Layer 4 of a small transformer language model trained on English Wikipedia (9 layers, counted from 0, width 96).
A neuron's activation on a vector x is SiLU(gate . x) times (in . x), where the dot is the dot product.

Input weights of the MLP neurons that the questions are about. A number n stands for n times 0.0065.
n27 gate: 30 -29 -18 -49 21 6 -32 -26 -5 -12 1 16 46 -17 11 5 -13 -24 12 7 -3 -33 1 36 29 13 13 -6 31 -11 -24 -6 -25 -38 19 17 -24 -40 -6 -21 3 -52 -11 41 -8 -19 15 -21 0 -6 -4 -7 41 12 -16 -7 -21 23 -24 13 -5 -31 -15 -10 43 -36 2 37 26 -14 48 20 -40 -16 -24 -31 12 6 -41 43 1 -10 -23 28 4 37 -25 -16 -13 15 1 15 19 -7 59 26
n29 gate: 2 63 34 -4 22 11 -35 -4 -6 18 -2 21 12 -25 -14 33 -49 -36 4 17 -19 -25 -14 31 -8 25 0 -13 1 -15 22 6 -13 -37 7 -23 14 -20 23 7 -1 7 -23 26 28 -35 4 -29 11 -8 0 -13 -7 -49 -1 35 40 9 14 12 25 -18 -33 -26 -14 -30 37 -15 6 26 -38 -23 19 5 -12 7 65 11 -1 -4 -1 -1 19 -43 8 -41 -22 36 -1 16 -13 -10 7 -26 26 11
n39 gate: 28 -46 9 36 -22 -28 -18 20 -6 -10 -3 17 4 14 27 22 48 17 -24 8 16 1 -6 24 -59 -47 -2 14 -36 -42 -14 -49 48 -9 -10 -16 50 -50 -22 -25 -48 -9 -27 -26 0 24 27 23 -9 12 -17 2 43 -26 32 6 12 4 -18 -43 16 -34 5 -13 36 -13 5 2 -65 -23 -19 -3 19 -36 -23 4 10 30 44 -45 36 52 -3 12 -2 32 -29 -5 12 -11 -24 -2 42 -29 -23 29
n48 gate: 3 0 -9 -14 -10 15 -18 0 -17 19 -17 26 1 -59 25 -6 -48 32 -34 -23 22 -44 47 30 -3 1 -5 -1 15 -10 -24 1 19 31 42 19 8 -12 0 13 -5 6 -45 5 30 -33 -41 -45 12 9 -31 8 -22 29 7 -7 15 -14 21 -31 -31 28 -8 -3 -31 -11 36 -9 -15 17 -9 34 -12 4 -20 -1 25 3 9 -25 42 18 3 30 7 -22 -17 19 -7 1 -6 5 33 33 37 1
n89 gate: -1 -15 19 -23 -5 31 0 -5 -21 15 9 -16 44 10 -31 19 -11 32 17 23 7 -12 -6 -5 -5 5 52 16 -3 23 3 5 -11 13 -8 23 -5 -1 -32 -29 -56 13 -53 -18 6 60 -17 9 20 -14 -14 0 33 -9 -8 8 7 -3 -34 -7 25 3 -6 -16 25 -33 -31 27 -10 12 15 -6 -31 8 7 -18 -23 3 -29 -21 29 3 62 22 -38 -34 26 -53 -11 10 -7 -10 -28 -17 1 -6
n99 gate: 18 4 38 15 21 -9 -11 -16 -8 14 20 -1 -18 -40 33 -17 -12 -8 7 1 -1 7 -1 13 -17 10 -8 30 -10 -10 12 -13 33 -16 -22 2 4 15 45 58 -19 34 3 -16 -14 15 17 38 14 10 -16 -12 -7 1 6 16 -23 28 33 24 15 26 -15 -9 29 -39 11 -13 -21 17 -42 -17 1 -1 37 10 20 -13 12 35 31 18 -29 -17 -25 -25 0 28 8 -6 -12 -15 17 -7 -3 15
n108 gate: -27 -8 7 40 6 -63 -30 22 41 -2 0 -13 -13 -6 14 28 -31 -7 27 20 15 7 -28 -13 8 -26 -4 -6 -35 -38 4 -16 -11 -16 4 2 9 -27 6 31 26 -15 15 -10 -10 -3 -13 -41 -10 -46 -5 -7 24 52 2 7 25 5 -33 4 11 2 37 -34 90 13 -53 -21 10 8 16 21 31 -14 41 51 -18 12 27 -18 22 20 -34 14 -45 4 41 -27 -17 -9 1 -28 0 9 -11 27
n122 gate: 37 9 -18 4 11 2 17 50 30 70 -6 27 -12 -49 8 -13 -11 -66 14 -6 -8 -21 20 -14 17 -4 -34 1 27 -47 -13 -23 -9 -6 -12 0 -45 -11 -15 42 9 10 -13 -14 -32 11 24 -9 -18 11 -6 6 42 26 -25 -53 -19 -14 -4 18 -70 55 31 38 -5 -6 -34 -12 -2 -13 31 -27 4 36 -2 1 15 30 -23 53 52 -4 0 -7 10 -6 -5 48 6 -5 -12 -24 2 -1 26 6
n138 gate: 26 22 -31 58 16 9 -16 -13 19 2 4 -48 -8 11 37 31 23 -19 20 5 0 -8 15 -48 -24 40 -2 -44 3 53 7 -46 24 -18 -30 49 2 6 6 15 -26 -14 60 -16 -18 28 44 2 -6 12 19 36 -21 26 23 28 -24 -25 -12 -4 1 5 26 2 0 8 -13 22 2 2 -56 4 -1 -16 -37 30 16 47 2 -21 -25 7 18 14 3 28 -30 31 9 4 -16 43 -37 -32 21 -4
n203 gate: 9 -5 -24 -47 22 27 23 20 4 -3 12 -39 30 22 94 -17 23 -53 17 5 15 -8 8 -4 -11 10 -4 -16 48 2 19 -11 -6 36 50 -2 35 4 -26 4 25 -52 17 9 26 11 -42 28 30 -5 -1 36 -13 15 25 -12 -9 20 -41 11 8 24 14 1 -12 -53 -30 9 -39 -32 33 4 -7 12 10 23 6 -3 -20 -23 3 28 36 -12 -7 15 -14 11 -23 2 38 -17 46 4 19 -24
n205 gate: 2 14 -18 13 -26 -36 5 44 -8 27 13 0 4 3 36 1 -32 -5 10 3 16 23 -6 29 -47 -11 10 9 4 2 -52 -30 -7 -13 10 -14 14 -26 6 71 46 5 1 -10 33 -7 9 -15 -20 12 -16 -41 -7 43 5 -56 18 -13 30 -3 14 2 -15 -15 32 11 40 -1 -17 -3 -25 -9 4 11 54 -4 8 -24 -14 12 7 -6 -12 69 11 -11 -25 -5 -1 -40 2 9 -42 -52 56 1
n231 gate: -1 -6 22 -1 -29 34 -1 6 -3 -7 -4 -4 -24 -14 -18 -3 -20 -30 -10 -17 -23 -8 14 3 -9 -8 11 -40 0 22 -45 -6 -16 -26 -13 -4 -14 10 7 -11 27 -5 -6 -4 -11 22 11 55 20 -8 13 4 40 -17 -13 -18 -40 36 -1 -38 15 -6 8 -18 45 -4 -22 6 12 48 -17 -39 2 8 -12 10 -19 -23 -11 -28 4 -19 34 24 -23 12 -22 -17 -14 -4 37 1 15 -27 11 26
n234 gate: 1 -13 11 6 5 26 3 50 -4 -33 10 -29 34 -11 28 11 -3 -11 5 1 11 -25 1 19 -40 7 7 9 -3 -21 -5 -25 -15 30 -21 -63 -8 -17 -20 3 24 -49 -24 -5 -49 -3 22 22 4 39 7 -18 6 -33 30 8 45 -7 -4 17 -39 -8 -8 -34 15 -4 33 49 13 46 -22 10 14 17 -12 0 2 40 -20 -5 37 1 10 4 -25 -1 -5 22 -2 -1 -11 -9 -35 -35 9 9
n236 gate: -19 -6 -44 -28 -43 5 29 -22 -24 -4 27 17 1 -59 1 -11 -3 -17 -1 -24 23 -16 14 -5 -17 -6 55 35 -39 0 -21 14 1 -18 -44 -17 -2 6 17 4 -12 -29 2 -7 16 -46 -32 35 -1 14 31 -26 -16 16 2 -16 36 -12 2 -35 -9 3 10 3 17 -22 39 13 -12 -18 3 7 -40 24 -1 -12 27 12 4 -39 30 44 -3 -14 -61 -24 28 -35 -4 -17 19 22 4 21 41 40
n240 gate: -32 -44 8 9 18 16 -23 5 -7 -22 13 -1 28 -21 3 -3 -21 3 -15 13 -1 -30 -4 -18 16 16 30 -31 -23 23 5 -6 -6 -52 -6 -18 -20 15 11 -38 -21 -29 11 10 19 0 18 -8 12 27 -47 0 -4 6 7 48 4 -12 -25 17 16 -26 2 17 70 -31 31 28 -13 10 13 -18 -15 9 -10 -51 3 28 -36 -13 -27 23 -48 38 -36 32 1 -1 12 13 -27 34 -41 16 19 -8
n27 in: 16 -12 -13 12 34 -9 -5 19 -26 4 7 -21 23 -8 20 -25 28 14 38 7 31 -51 18 3 11 58 10 1 -36 30 7 15 -35 -14 -43 -24 33 18 6 9 -11 -21 26 -18 16 -25 -15 -6 23 8 5 -19 -20 9 31 16 11 16 3 -5 27 1 -1 24 -14 -19 -9 26 4 18 22 -56 21 -12 12 -23 -31 4 31 -16 36 -32 -13 9 -14 28 54 -35 -24 48 -23 38 10 24 -44 -7
n29 in: 1 31 -8 -17 -33 11 19 -4 1 -9 -43 -16 -39 -5 -17 10 -28 4 4 51 6 31 33 3 -33 -54 -9 17 -19 18 -16 -3 7 24 -6 -35 -20 -44 -40 3 -14 3 24 -5 -28 -21 22 7 1 13 23 6 34 -11 20 10 -17 4 0 -29 15 -23 20 -20 5 -10 -20 -32 27 36 11 -9 5 14 3 3 -53 -12 13 -18 -3 -13 -14 17 -37 32 35 21 11 -9 -1 12 24 -36 -29 4
n39 in: 2 49 41 21 20 7 -39 -18 5 3 9 10 -27 7 10 -35 -11 3 57 -14 -32 -36 -35 -25 6 35 7 0 2 3 20 -19 -49 18 16 -18 -36 24 41 -11 8 18 30 33 11 -14 10 -25 -37 33 14 29 -12 6 -19 38 -28 60 54 33 -37 30 36 -17 -6 19 4 -1 20 15 37 6 13 20 74 26 14 0 -24 -28 -35 -55 43 -3 23 6 -2 -2 -37 10 11 -30 -2 10 -31 6
n48 in: -32 18 -18 3 -7 -5 23 -4 -5 -40 12 10 -18 -3 0 22 19 -16 -6 11 -29 40 -4 27 3 4 -30 41 1 -13 8 2 40 28 9 -4 0 17 -14 21 -20 42 -7 -23 -9 -1 -22 11 5 -32 -12 -5 -29 -17 4 -23 -33 -15 30 -14 13 17 -7 -8 -9 -2 -6 21 -52 1 15 24 2 36 -12 -10 16 24 13 -12 -4 -8 -16 -15 -3 -60 28 20 -3 -14 8 32 -15 -26 2 32
n89 in: 13 9 4 5 -46 15 1 -2 24 -12 -5 -4 19 27 -13 -24 27 -21 10 47 -25 -26 27 1 -14 1 10 37 3 -15 -55 -14 -5 25 -21 11 -3 -27 25 -17 7 -17 9 6 -3 -13 4 2 46 -1 15 -7 -27 -5 23 -15 -7 -5 10 32 41 -20 -33 -2 21 8 24 -32 -1 -9 31 16 -12 -6 14 -15 -17 28 13 -14 -29 12 -1 -7 -27 -23 -11 -31 -33 14 -62 -9 30 -40 9 24
n99 in: 24 14 -28 -6 -18 20 6 -10 4 24 -10 14 -13 12 20 30 4 10 -16 -7 -42 -17 -34 28 24 8 10 -2 19 26 27 -8 36 19 -13 -13 -4 21 36 -14 -2 29 14 -4 -4 14 -14 28 -22 -23 -19 -39 -12 29 -4 28 -32 -39 36 -14 14 1 -3 13 -8 -29 -1 -2 -8 -45 9 -14 -8 32 -32 -12 1 16 2 8 5 10 36 33 14 19 -31 -25 -21 -5 19 -7 -9 -21 -14 -18
n108 in: 9 -22 40 42 20 21 11 -11 3 -18 -22 21 -2 -20 -36 -22 27 28 20 -1 -36 1 -17 -32 -21 -23 -16 -15 -11 -14 6 9 33 -8 35 2 63 -44 40 -49 9 -6 10 -30 10 -4 1 6 -22 2 6 50 7 15 17 28 -9 -31 8 1 3 22 -1 -1 -18 23 -16 29 -30 -29 46 -1 30 0 -16 41 -36 -24 10 -25 -16 27 1 -20 -10 11 -12 -59 -18 20 -13 -10 26 -17 -26 25
n122 in: -28 -10 -4 37 12 3 -17 39 -6 18 -24 -9 -10 4 -7 1 -14 9 -43 -4 -51 -28 16 15 8 10 33 -9 12 34 -19 -31 53 -44 12 38 24 -11 21 51 14 -13 40 -36 -9 -9 7 1 7 -18 -7 -16 -5 -15 37 2 -4 -18 45 35 -1 -24 13 -15 -42 -24 -15 -3 -11 54 -26 16 -39 14 -29 0 20 -31 -30 -23 10 -44 -38 -1 9 12 -25 -19 47 -35 20 17 11 28 -29 -7
n138 in: -4 20 -24 0 50 -2 4 36 23 39 -36 23 5 36 12 -10 16 -15 25 -61 24 38 -43 -1 -3 29 17 -18 17 11 -19 7 20 34 -21 8 -8 -32 -29 -5 8 -15 31 -1 8 28 6 10 -14 7 31 -5 54 41 21 -12 -41 -6 25 20 -17 36 -3 25 -1 -8 -36 22 8 -22 -20 28 -11 -1 -3 37 5 -32 -8 22 -36 0 -6 27 -24 23 -15 5 24 26 23 19 -9 9 -9 3
n203 in: 5 -1 -2 -23 -3 -74 -6 -40 -3 -3 16 60 13 18 -17 3 5 31 21 0 10 -22 -32 -15 -35 9 1 -11 5 -19 7 4 -28 -36 -19 2 -6 -38 -40 -5 1 -14 39 -16 -4 8 10 4 -4 -18 19 8 -35 35 15 -23 10 30 -12 -37 -22 3 12 -5 -11 56 -11 11 -5 3 -8 3 25 11 30 28 -10 2 -4 -7 16 -14 -58 18 3 -33 -16 -10 33 -14 -54 20 -3 15 20 21
n205 in: 1 -14 -7 -10 -2 -21 -8 28 3 6 28 -15 -12 -4 28 -26 -54 44 44 2 7 -14 -15 50 -36 2 29 28 -18 -29 9 44 6 -8 23 -9 10 -9 -8 14 4 -14 28 -23 36 -21 -7 40 26 15 4 -43 -18 15 -24 -24 -27 -24 9 0 20 6 -3 -27 -5 24 35 -18 -3 -2 -29 6 -22 19 -7 -11 1 -43 -30 4 35 25 -4 -27 49 -5 -29 37 -19 -50 1 3 -9 -31 7 10
n231 in: -18 2 22 10 1 7 9 -4 -16 25 -33 -5 2 -7 -16 14 -29 -6 22 -45 -26 -5 -33 -3 -3 1 13 4 21 24 -4 32 -10 -16 -34 -27 -14 -8 10 -11 21 -1 -14 7 3 -12 -18 9 5 -27 5 47 23 14 -2 -37 -2 -23 -7 22 5 -25 -2 -34 29 -14 -25 -14 -29 -21 -11 18 0 -20 -20 -3 3 0 45 -45 31 -12 -5 5 14 -3 -34 4 -13 -2 13 -14 -31 -27 13 -8
n234 in: 22 6 31 -3 11 2 -53 51 19 -35 22 9 12 -40 10 14 14 1 -3 -26 14 5 -34 -11 1 16 -19 -11 1 26 17 15 3 23 -2 -24 28 13 -8 -9 -24 -23 -39 -20 -4 -26 34 -1 12 3 -11 -27 -27 -17 -2 11 -10 5 -18 27 19 24 -42 -17 -2 -7 21 -1 28 32 -3 -10 14 15 -3 -11 -18 20 11 -16 23 38 12 -22 -7 16 1 17 0 -12 -11 -8 -13 -29 -37 7
n236 in: 1 13 -26 14 -46 -12 -1 -6 -2 9 38 21 -16 -41 -8 -11 -12 -11 -25 -34 10 3 31 2 -21 -6 11 40 -25 12 -44 -34 29 33 -41 48 40 -6 26 -13 22 -49 -24 -23 10 -16 -14 3 8 14 9 -42 -1 -1 -13 37 1 -5 -23 -22 2 -10 -7 -20 -29 1 41 -23 32 -4 -12 1 14 11 -24 -39 14 -9 21 -28 39 21 -6 14 -44 31 15 -16 -23 -24 19 4 12 15 26 2
n240 in: -6 -15 17 -11 32 -7 20 -5 -55 -5 3 5 11 4 -32 28 15 40 23 -39 -48 -2 37 -7 7 1 -17 14 -9 -10 4 -10 -49 -23 -6 16 -52 6 30 -6 -7 9 -21 17 -6 28 34 21 -29 -21 25 27 2 -25 -9 -15 -45 -10 29 11 -4 -3 2 29 -9 25 14 -10 31 14 12 -17 -14 16 37 -26 6 -29 -10 22 16 34 20 39 16 -17 -15 -69 -34 5 21 -3 -11 -26 -2 17

Each question shows a token from some text and the vector x that enters the MLP there. A number n stands for n times 0.032.

"and ": 22 -1 -5 -1 17 15 6 14 -20 1 -4 -3 -18 9 7 -15 -4 10 17 -7 -21 1 2 10 0 -14 2 -5 -24 -16 19 17 11 -12 -6 -11 -22 -5 13 4 0 0 -38 3 42 -5 25 1 -4 -28 2 1 -8 -27 -14 15 2 13 20 -6 42 1 21 -2 14 -5 -13 -20 5 1 12 -34 10 -6 1 -30 11 5 5 9 -12 20 -23 0 8 51 23 -2 -3 47 35 5 -14 25 -20 12
Which neuron fires most, and how strongly? n240, at about 1.6

"e": 21 13 -20 -5 10 23 -31 -14 28 -18 14 2 -16 16 -32 -40 23 21 -6 14 9 0 24 12 38 6 -12 47 -26 28 -17 16 17 2 -19 -28 9 26 4 2 -42 -28 33 24 -7 -21 27 25 54 -21 -13 -14 -25 -21 -18 -28 -8 16 14 -11 11 5 -25 33 -14 18 8 -11 -2 17 14 2 51 20 34 -16 -18 -20 2 32 -27 -4 -5 20 5 -10 -7 -22 -9 27 9 3 6 -9 34 9
Which neuron lights up most? n122

"m": 24 -16 22 -4 19 3 19 -15 26 10 3 28 -37 11 -9 -24 9 -25 46 -29 -14 26 16 12 2 -5 29 7 29 12 20 -1 -1 34 -17 -42 17 17 -9 15 -2 14 47 13 -27 15 19 6 10 3 -5 15 -29 -35 -19 -2 -26 -11 -27 -5 -10 -32 -3 -8 8 -9 8 -23 -12 2 -18 -11 54 11 21 -6 7 5 20 -6 -6 -2 -10 -9 -26 19 14 -40 11 -17 5 -31 -15 -11 -8 -3
The three highest activations, in order: n99, n231, n205

"fi": 33 41 -4 -39 -21 -16 -17 -14 17 -4 -18 12 -52 31 -45 51 -15 -7 23 27 33 4 2 -14 11 0 -26 38 -14 15 11 13 -22 -4 -2 -16 8 28 12 9 -6 -22 -26 -7 -17 -25 14 14 -38 -20 7 -12 19 0 2 21 49 -32 12 4 17 -17 20 -6 -45 28 -1 -28 0 17 1 -6 4 24 -13 -36 -6 -18 -11 1 24 4 17 -10 14 2 20 45 -18 16 14 -11 -2 17 27 1
Which neuron fires most, and how strongly? n29, at about 3.6

"for": 17 -40 -1 -53 -28 0 -13 -37 35 -16 -4 19 -15 42 -38 0 -24 4 -8 34 -16 7 -7 -9 -4 12 41 26 -35 -3 -3 30 9 22 -34 5 28 26 -6 -36 -39 11 -35 -28 -10 -14 0 11 12 3 -13 6 -1 -31 3 -23 -25 0 51 13 1 -1 28 10 -28 24 1 -20 20 -17 37 20 -26 6 -29 18 9 3 -19 -29 10 -10 -14 25 9 17 -14 31 21 -22 -26 -3 15 -16 11 -2
Which neuron lights up most? n89

"s ": 15 -5 0 -30 -4 -5 -20 6 -11 3 2 6 -50 12 -21 -23 7 -22 -6 -2 -17 1 12 27 -10 11 -33 3 -6 -17 9 -8 3 9 14 -4 53 -13 1 -15 -10 -13 -9 -30 46 -4 1 -3 -32 -6 -1 -23 10 -24 -2 7 -3 15 26 -2 -11 -8 -9 7 -29 15 15 -5 10 0 4 -21 -17 -1 1 -5 5 -6 3 -2 12 35 2 39 -9 19 9 -24 20 16 -24 4 -12 4 4 16
Which neuron lights up most? n236

"ul": -10 22 33 18 1 -19 -14 -6 18 1 10 1 -18 13 4 -20 -27 22 9 -15 -5 -40 -18 14 4 -39 24 2 7 3 -19 11 -3 26 -5 -27 2 -24 16 -12 -26 18 42 18 -5 -16 -20 -13 3 -38 -27 -44 -42 -44 19 -1 -4 5 -19 -21 -31 -21 -18 34 -40 19 6 -27 -38 -21 18 32 -23 13 2 -10 -27 -4 -19 -29 -27 13 -16 6 19 26 -18 -38 -6 8 -2 -5 -11 -17 25 -3
Which neuron lights up most? n205

"us": 37 10 -22 -9 28 -9 3 -4 2 7 5 9 11 32 1 4 48 -8 1 -36 -2 -8 -29 14 16 3 -21 -9 -1 9 -9 21 11 26 6 -5 3 -11 7 -26 26 29 68 -3 -16 8 -2 -23 26 8 -10 -52 -34 -4 -5 -20 -62 22 20 -11 -14 -17 -33 40 -23 33 15 -8 11 8 28 -18 10 6 -21 -31 -9 -19 -27 -13 -13 -40 -6 28 -13 -11 -17 -21 -3 -16 -9 -7 45 -11 9 -11
Which neuron lights up most? n27

"P": 0 -4 3 -22 -6 -13 4 8 5 8 -13 -5 -7 -14 -43 -3 27 -7 42 17 -17 -4 -13 -30 13 3 -29 28 11 14 9 -25 5 -10 -9 19 -9 32 -19 13 31 27 -25 22 -32 -3 -17 -14 15 -11 -24 1 15 1 -4 18 -11 -45 -6 -22 35 -11 11 -48 -20 -12 -2 -1 15 -11 -6 -5 21 5 -25 12 12 -36 -5 15 -1 -43 -16 -25 -30 -2 -10 -10 5 44 7 -21 -32 34 -4 -4
Which neuron fires most, and how strongly? n205, at about 0.46

", ": -4 -2 22 -22 18 -1 -31 -6 -9 -4 8 14 -40 -11 15 12 24 20 13 -4 -20 1 33 -7 6 -15 -15 -15 -19 -22 4 25 3 -4 6 -44 -4 18 -4 -22 2 15 12 13 42 -7 14 8 -11 -5 -17 -10 -19 -2 4 0 6 46 42 -14 -2 -17 5 9 -18 3 3 0 10 -17 -6 4 -4 -8 2 -10 7 -22 -29 -21 -18 9 26 10 -21 -4 6 -1 13 15 5 -27 -32 30 0 8
Which neuron fires most, and how strongly? n240, at about 0.46

"An": -16 -12 4 -15 10 -25 34 21 18 -4 -2 12 10 25 1 -22 -1 22 30 -6 9 13 1 17 24 -21 15 -24 -15 -20 7 43 22 6 11 -10 -20 32 -21 -13 15 24 -32 15 -13 1 -2 -6 -2 -44 3 37 1 12 5 14 -1 25 12 23 53 13 -3 12 -3 25 10 -33 27 25 5 -4 9 -9 1 -2 22 11 12 2 -13 -4 -47 -11 13 26 -53 17 -30 17 -19 4 28 8 37 34
The two highest activations, in order: n236, n122

"ac": 27 6 18 -24 33 4 13 27 13 -22 44 -11 -5 8 4 -27 -15 23 -21 0 -9 -38 -20 26 3 22 -16 -3 12 1 -24 -29 -11 9 -5 39 -46 9 -12 -9 -18 -11 -2 -12 -23 7 -16 9 -10 -7 -28 -28 -27 16 7 -12 2 17 -2 3 27 -14 -27 24 -19 7 3 17 37 8 26 -4 26 12 22 17 -30 2 -34 36 16 -9 6 -38 3 25 -4 10 -10 -9 47 3 10 -1 22 -28
The three highest activations, in order: n27, n234, n108

"a": 22 -8 -17 9 42 12 -10 15 65 -29 6 28 -50 16 19 -18 13 -10 10 7 0 25 14 5 7 -12 -7 -2 -4 51 -14 16 -17 12 -4 13 -13 19 -3 -8 11 6 38 -29 -18 -24 9 23 41 -38 -8 -2 -22 -10 -42 -7 -21 -43 -8 -8 25 6 -5 -15 -9 4 -27 -5 25 22 -1 5 18 -15 2 -9 -14 -21 15 -4 -4 6 11 34 -3 -39 -4 6 28 -4 -3 -4 10 -23 1 9
The two highest activations, in order: n138, n39

"un": -25 -10 -16 -15 1 2 -7 -14 40 -18 -7 -2 -27 5 14 -33 15 7 -4 16 -23 5 -12 28 5 -5 7 -19 11 20 0 6 1 19 -18 10 -5 -8 -32 -13 18 17 46 9 -16 13 6 -4 10 -30 8 8 -8 -3 30 -4 9 -21 -22 0 19 14 6 70 -13 -12 28 -21 46 4 11 25 43 -8 -15 -32 -19 20 5 20 11 9 -64 -9 49 16 -23 -25 8 9 -8 12 15 -35 27 -11
Which neuron lights up most? n39

"S": -13 3 28 4 -16 22 21 6 13 -15 18 16 -4 14 -14 -16 44 4 -13 32 -17 -7 25 -22 10 30 -49 7 -6 3 -5 12 -9 1 -25 12 -25 3 -29 0 -8 25 0 23 -35 -32 19 -2 26 16 -13 8 4 -6 -34 7 -18 -7 -1 -2 26 27 -33 -17 -20 -6 -5 -18 6 -3 -12 -9 0 7 17 -8 1 -30 22 -14 -17 20 -43 1 -29 -11 2 -4 32 29 -24 -9 -2 25 0 -1
Which neuron fires most, and how strongly? n205, at about 0.43

"L": 15 -18 21 -18 17 12 14 16 -5 3 7 6 10 -24 2 -27 0 0 -11 9 -26 -11 -6 -33 -4 -5 3 18 16 30 -13 18 2 3 22 -4 -13 20 19 -3 35 15 -15 22 -41 -13 -8 13 -10 -14 -18 -25 -4 7 -33 23 -30 18 -22 -9 4 12 -5 -10 -19 -12 -7 -35 -8 -1 -20 0 27 19 34 11 13 -33 7 14 30 -27 -37 5 18 3 15 -21 15 31 4 -7 -2 11 9 4
The two highest activations, in order: n99, n122

"re": 31 15 0 7 -22 -9 5 -19 8 -16 25 -18 -41 10 -26 -31 27 -12 -11 2 -29 -8 1 31 15 32 36 32 -5 -4 -6 28 -33 -25 -17 10 12 15 4 -5 -8 15 -3 12 -3 0 -6 -31 48 19 11 -18 -10 -8 -39 -1 -17 32 -9 23 -2 13 -16 43 20 -15 5 -41 -26 -3 -14 3 16 -5 -26 -4 -18 -46 -4 16 37 -27 21 10 7 25 8 -6 -18 21 44 -8 -27 56 27 -6
The two highest activations, in order: n27, n108

"c": 22 -7 17 8 0 -24 4 18 14 4 3 -1 -48 -14 15 -17 11 -27 10 8 -23 0 -27 -12 -11 -1 6 -8 14 17 26 26 -33 22 -3 -16 20 30 -10 2 -12 -30 -19 13 -30 36 9 18 53 6 -17 -4 -11 -18 -7 1 -7 34 15 -8 8 -10 -37 -12 16 36 8 23 -30 0 -5 34 27 7 6 -8 -26 6 -24 -12 -6 1 0 5 -36 17 21 33 24 5 -7 -16 20 2 1 -15
Which neuron lights up most? n234

"ake ": -1 28 -10 14 -3 19 14 33 -18 -8 3 19 -83 -7 -9 -11 5 -25 7 6 -15 5 -4 23 -8 5 -23 4 15 -30 -11 26 8 18 3 -15 -8 0 3 4 -6 2 -10 -28 37 15 -29 -5 -7 -12 -8 -8 -12 -33 35 -8 16 -19 11 5 -2 -3 -21 25 -36 38 -15 -18 22 3 27 -6 8 17 -14 18 4 -23 2 -11 19 12 -5 14 -3 0 25 -9 32 11 6 7 22 11 1 5
Which neuron lights up most? n48

"; ": 13 -26 13 0 39 8 -33 -19 -12 9 11 11 -7 -1 -26 3 -7 -7 24 1 -19 -23 -3 4 -3 2 -20 19 -5 -20 31 20 11 -17 -2 -1 18 22 58 -9 -12 -7 20 12 38 3 8 7 7 -18 -30 -14 -16 -5 -16 25 0 34 18 -8 40 -23 2 24 5 -26 19 -3 4 1 4 -1 8 18 9 -14 5 -14 -35 3 -5 -2 8 -6 1 -24 6 -8 -18 39 0 -16 -16 26 -7 -1
The two highest activations, in order: n240, n99

"iv": 18 19 20 -19 3 -5 -27 23 -4 -18 4 30 -37 -12 -42 -43 15 -2 12 -8 9 3 4 -19 18 -13 -10 41 29 -31 -22 -6 19 18 4 -10 -17 -52 -19 -16 38 -11 24 18 -6 -6 28 -9 0 -3 -2 52 -11 -26 23 -25 19 -24 17 15 -18 -2 -8 13 -18 -30 24 14 59 14 7 14 -5 16 -8 10 -1 18 -7 -60 0 6 20 -2 -7 13 -7 -4 -14 -48 23 -26 -6 -13 12 -25
Which neuron fires most, and how strongly? n234, at about 1.6

"\n": 20 -31 -2 -32 -2 -14 -1 54 -40 8 -21 26 -31 -15 -40 9 5 -30 -29 -22 -32 32 -18 13 -12 8 18 -1 -10 13 -8 -19 2 42 -9 14 32 -8 15 -2 -13 -15 -17 -43 15 -22 3 -3 6 -9 -23 -16 5 4 -44 23 -13 6 13 -16 -3 -11 46 22 10 -24 13 1 7 -20 5 -26 -23 2 -11 -29 3 -38 14 6 -32 16 -6 -7 38 -3 -13 3 -2 -2 33 -19 -23 -53 13 24
Which neuron lights up most? n205

")": 12 29 -36 21 25 -19 -25 51 8 4 10 8 20 11 13 25 10 4 -1 -9 -33 4 -20 -20 -20 12 -23 25 -2 -6 0 44 11 12 -6 9 -1 -11 38 -13 21 10 -5 19 0 19 -10 15 1 12 6 -7 29 -31 -31 25 -37 27 -5 -11 28 -9 17 37 11 27 2 5 -23 -2 -3 -5 8 11 -15 -27 -15 -18 -28 -18 21 -40 -24 22 15 -1 -32 -23 7 85 9 -24 7 -33 -5 -16
The three highest activations, in order: n231, n39, n27

"ol": 8 -4 54 47 24 0 -5 14 22 -37 34 8 -15 3 6 -30 -7 11 -9 -10 -30 -3 29 -1 -20 -46 13 -9 -3 -5 -7 5 -5 19 -23 -10 -22 1 -46 -29 37 3 5 -2 -12 -8 5 -14 23 -41 33 -30 -15 8 -7 25 8 24 -7 -10 -37 -2 -21 31 -13 2 12 23 -26 13 56 28 25 16 -16 -14 -7 16 30 8 -10 0 -38 -18 0 26 -1 19 3 -10 17 -13 -7 20 14 -10
Which neuron lights up most? n234

"end": 10 61 5 -2 18 19 -15 -10 2 -12 -6 -10 5 11 7 -7 28 35 -10 5 -29 -31 -17 7 8 5 -34 5 3 -7 -3 -1 -2 21 15 32 11 9 -57 -3 53 -1 47 -1 -10 2 -1 -11 2 -15 -2 -28 23 -17 3 11 14 -26 24 17 -11 -29 17 -7 -6 -6 -13 -28 -7 9 -35 -11 13 -28 -25 -37 -16 33 -46 1 14 20 -45 -9 2 -28 -32 0 8 -23 24 -20 35 19 -6 -33
The three highest activations, in order: n240, n108, n231

"ex": 9 -7 0 -42 -9 36 11 -25 14 -28 -12 1 -25 5 -24 -48 16 5 -11 -3 -18 -23 -17 20 -22 4 -47 -32 32 -8 -11 12 -2 26 -13 16 -43 0 -32 20 -29 -10 -11 14 -1 -3 13 -17 35 -5 -25 -32 -2 -20 35 18 -11 -26 -10 13 4 -6 -5 27 -14 16 0 11 1 -11 -27 -26 33 20 15 -33 -4 -21 -26 5 58 -28 -30 9 0 -6 -5 -44 -16 -36 36 -12 -6 3 35 -3
Which neuron lights up most? n39

"00": 35 -26 -23 4 -19 42 13 -34 30 4 13 14 5 48 3 17 4 10 9 -6 -5 2 18 -58 -3 -26 20 40 -7 -43 0 52 4 26 -18 4 15 5 33 12 11 -24 -16 0 11 34 -9 -7 22 9 -12 1 22 -25 -13 13 -18 -36 31 -2 -16 11 -8 28 0 17 6 13 38 -24 0 -9 -2 -9 13 -29 7 -5 16 17 -29 -10 -29 28 -4 -9 6 10 -10 14 29 -49 -4 9 6 -14
Which neuron fires most, and how strongly? n234, at about 0.36

"2": 29 -3 -17 -2 7 18 -7 -5 8 1 14 -11 18 10 1 13 8 -32 -16 16 -39 -17 -13 -53 19 -3 21 34 -7 32 -11 18 16 34 18 3 2 23 -5 -31 -34 3 23 -18 37 4 13 16 9 -11 -5 5 0 -4 -30 30 -1 25 9 2 0 14 14 0 -14 -4 14 -12 8 13 4 -5 -4 -10 27 12 2 23 9 -17 13 -8 -34 -19 -10 -2 6 -20 14 32 0 -36 22 -8 17 -18
Which neuron lights up most? n89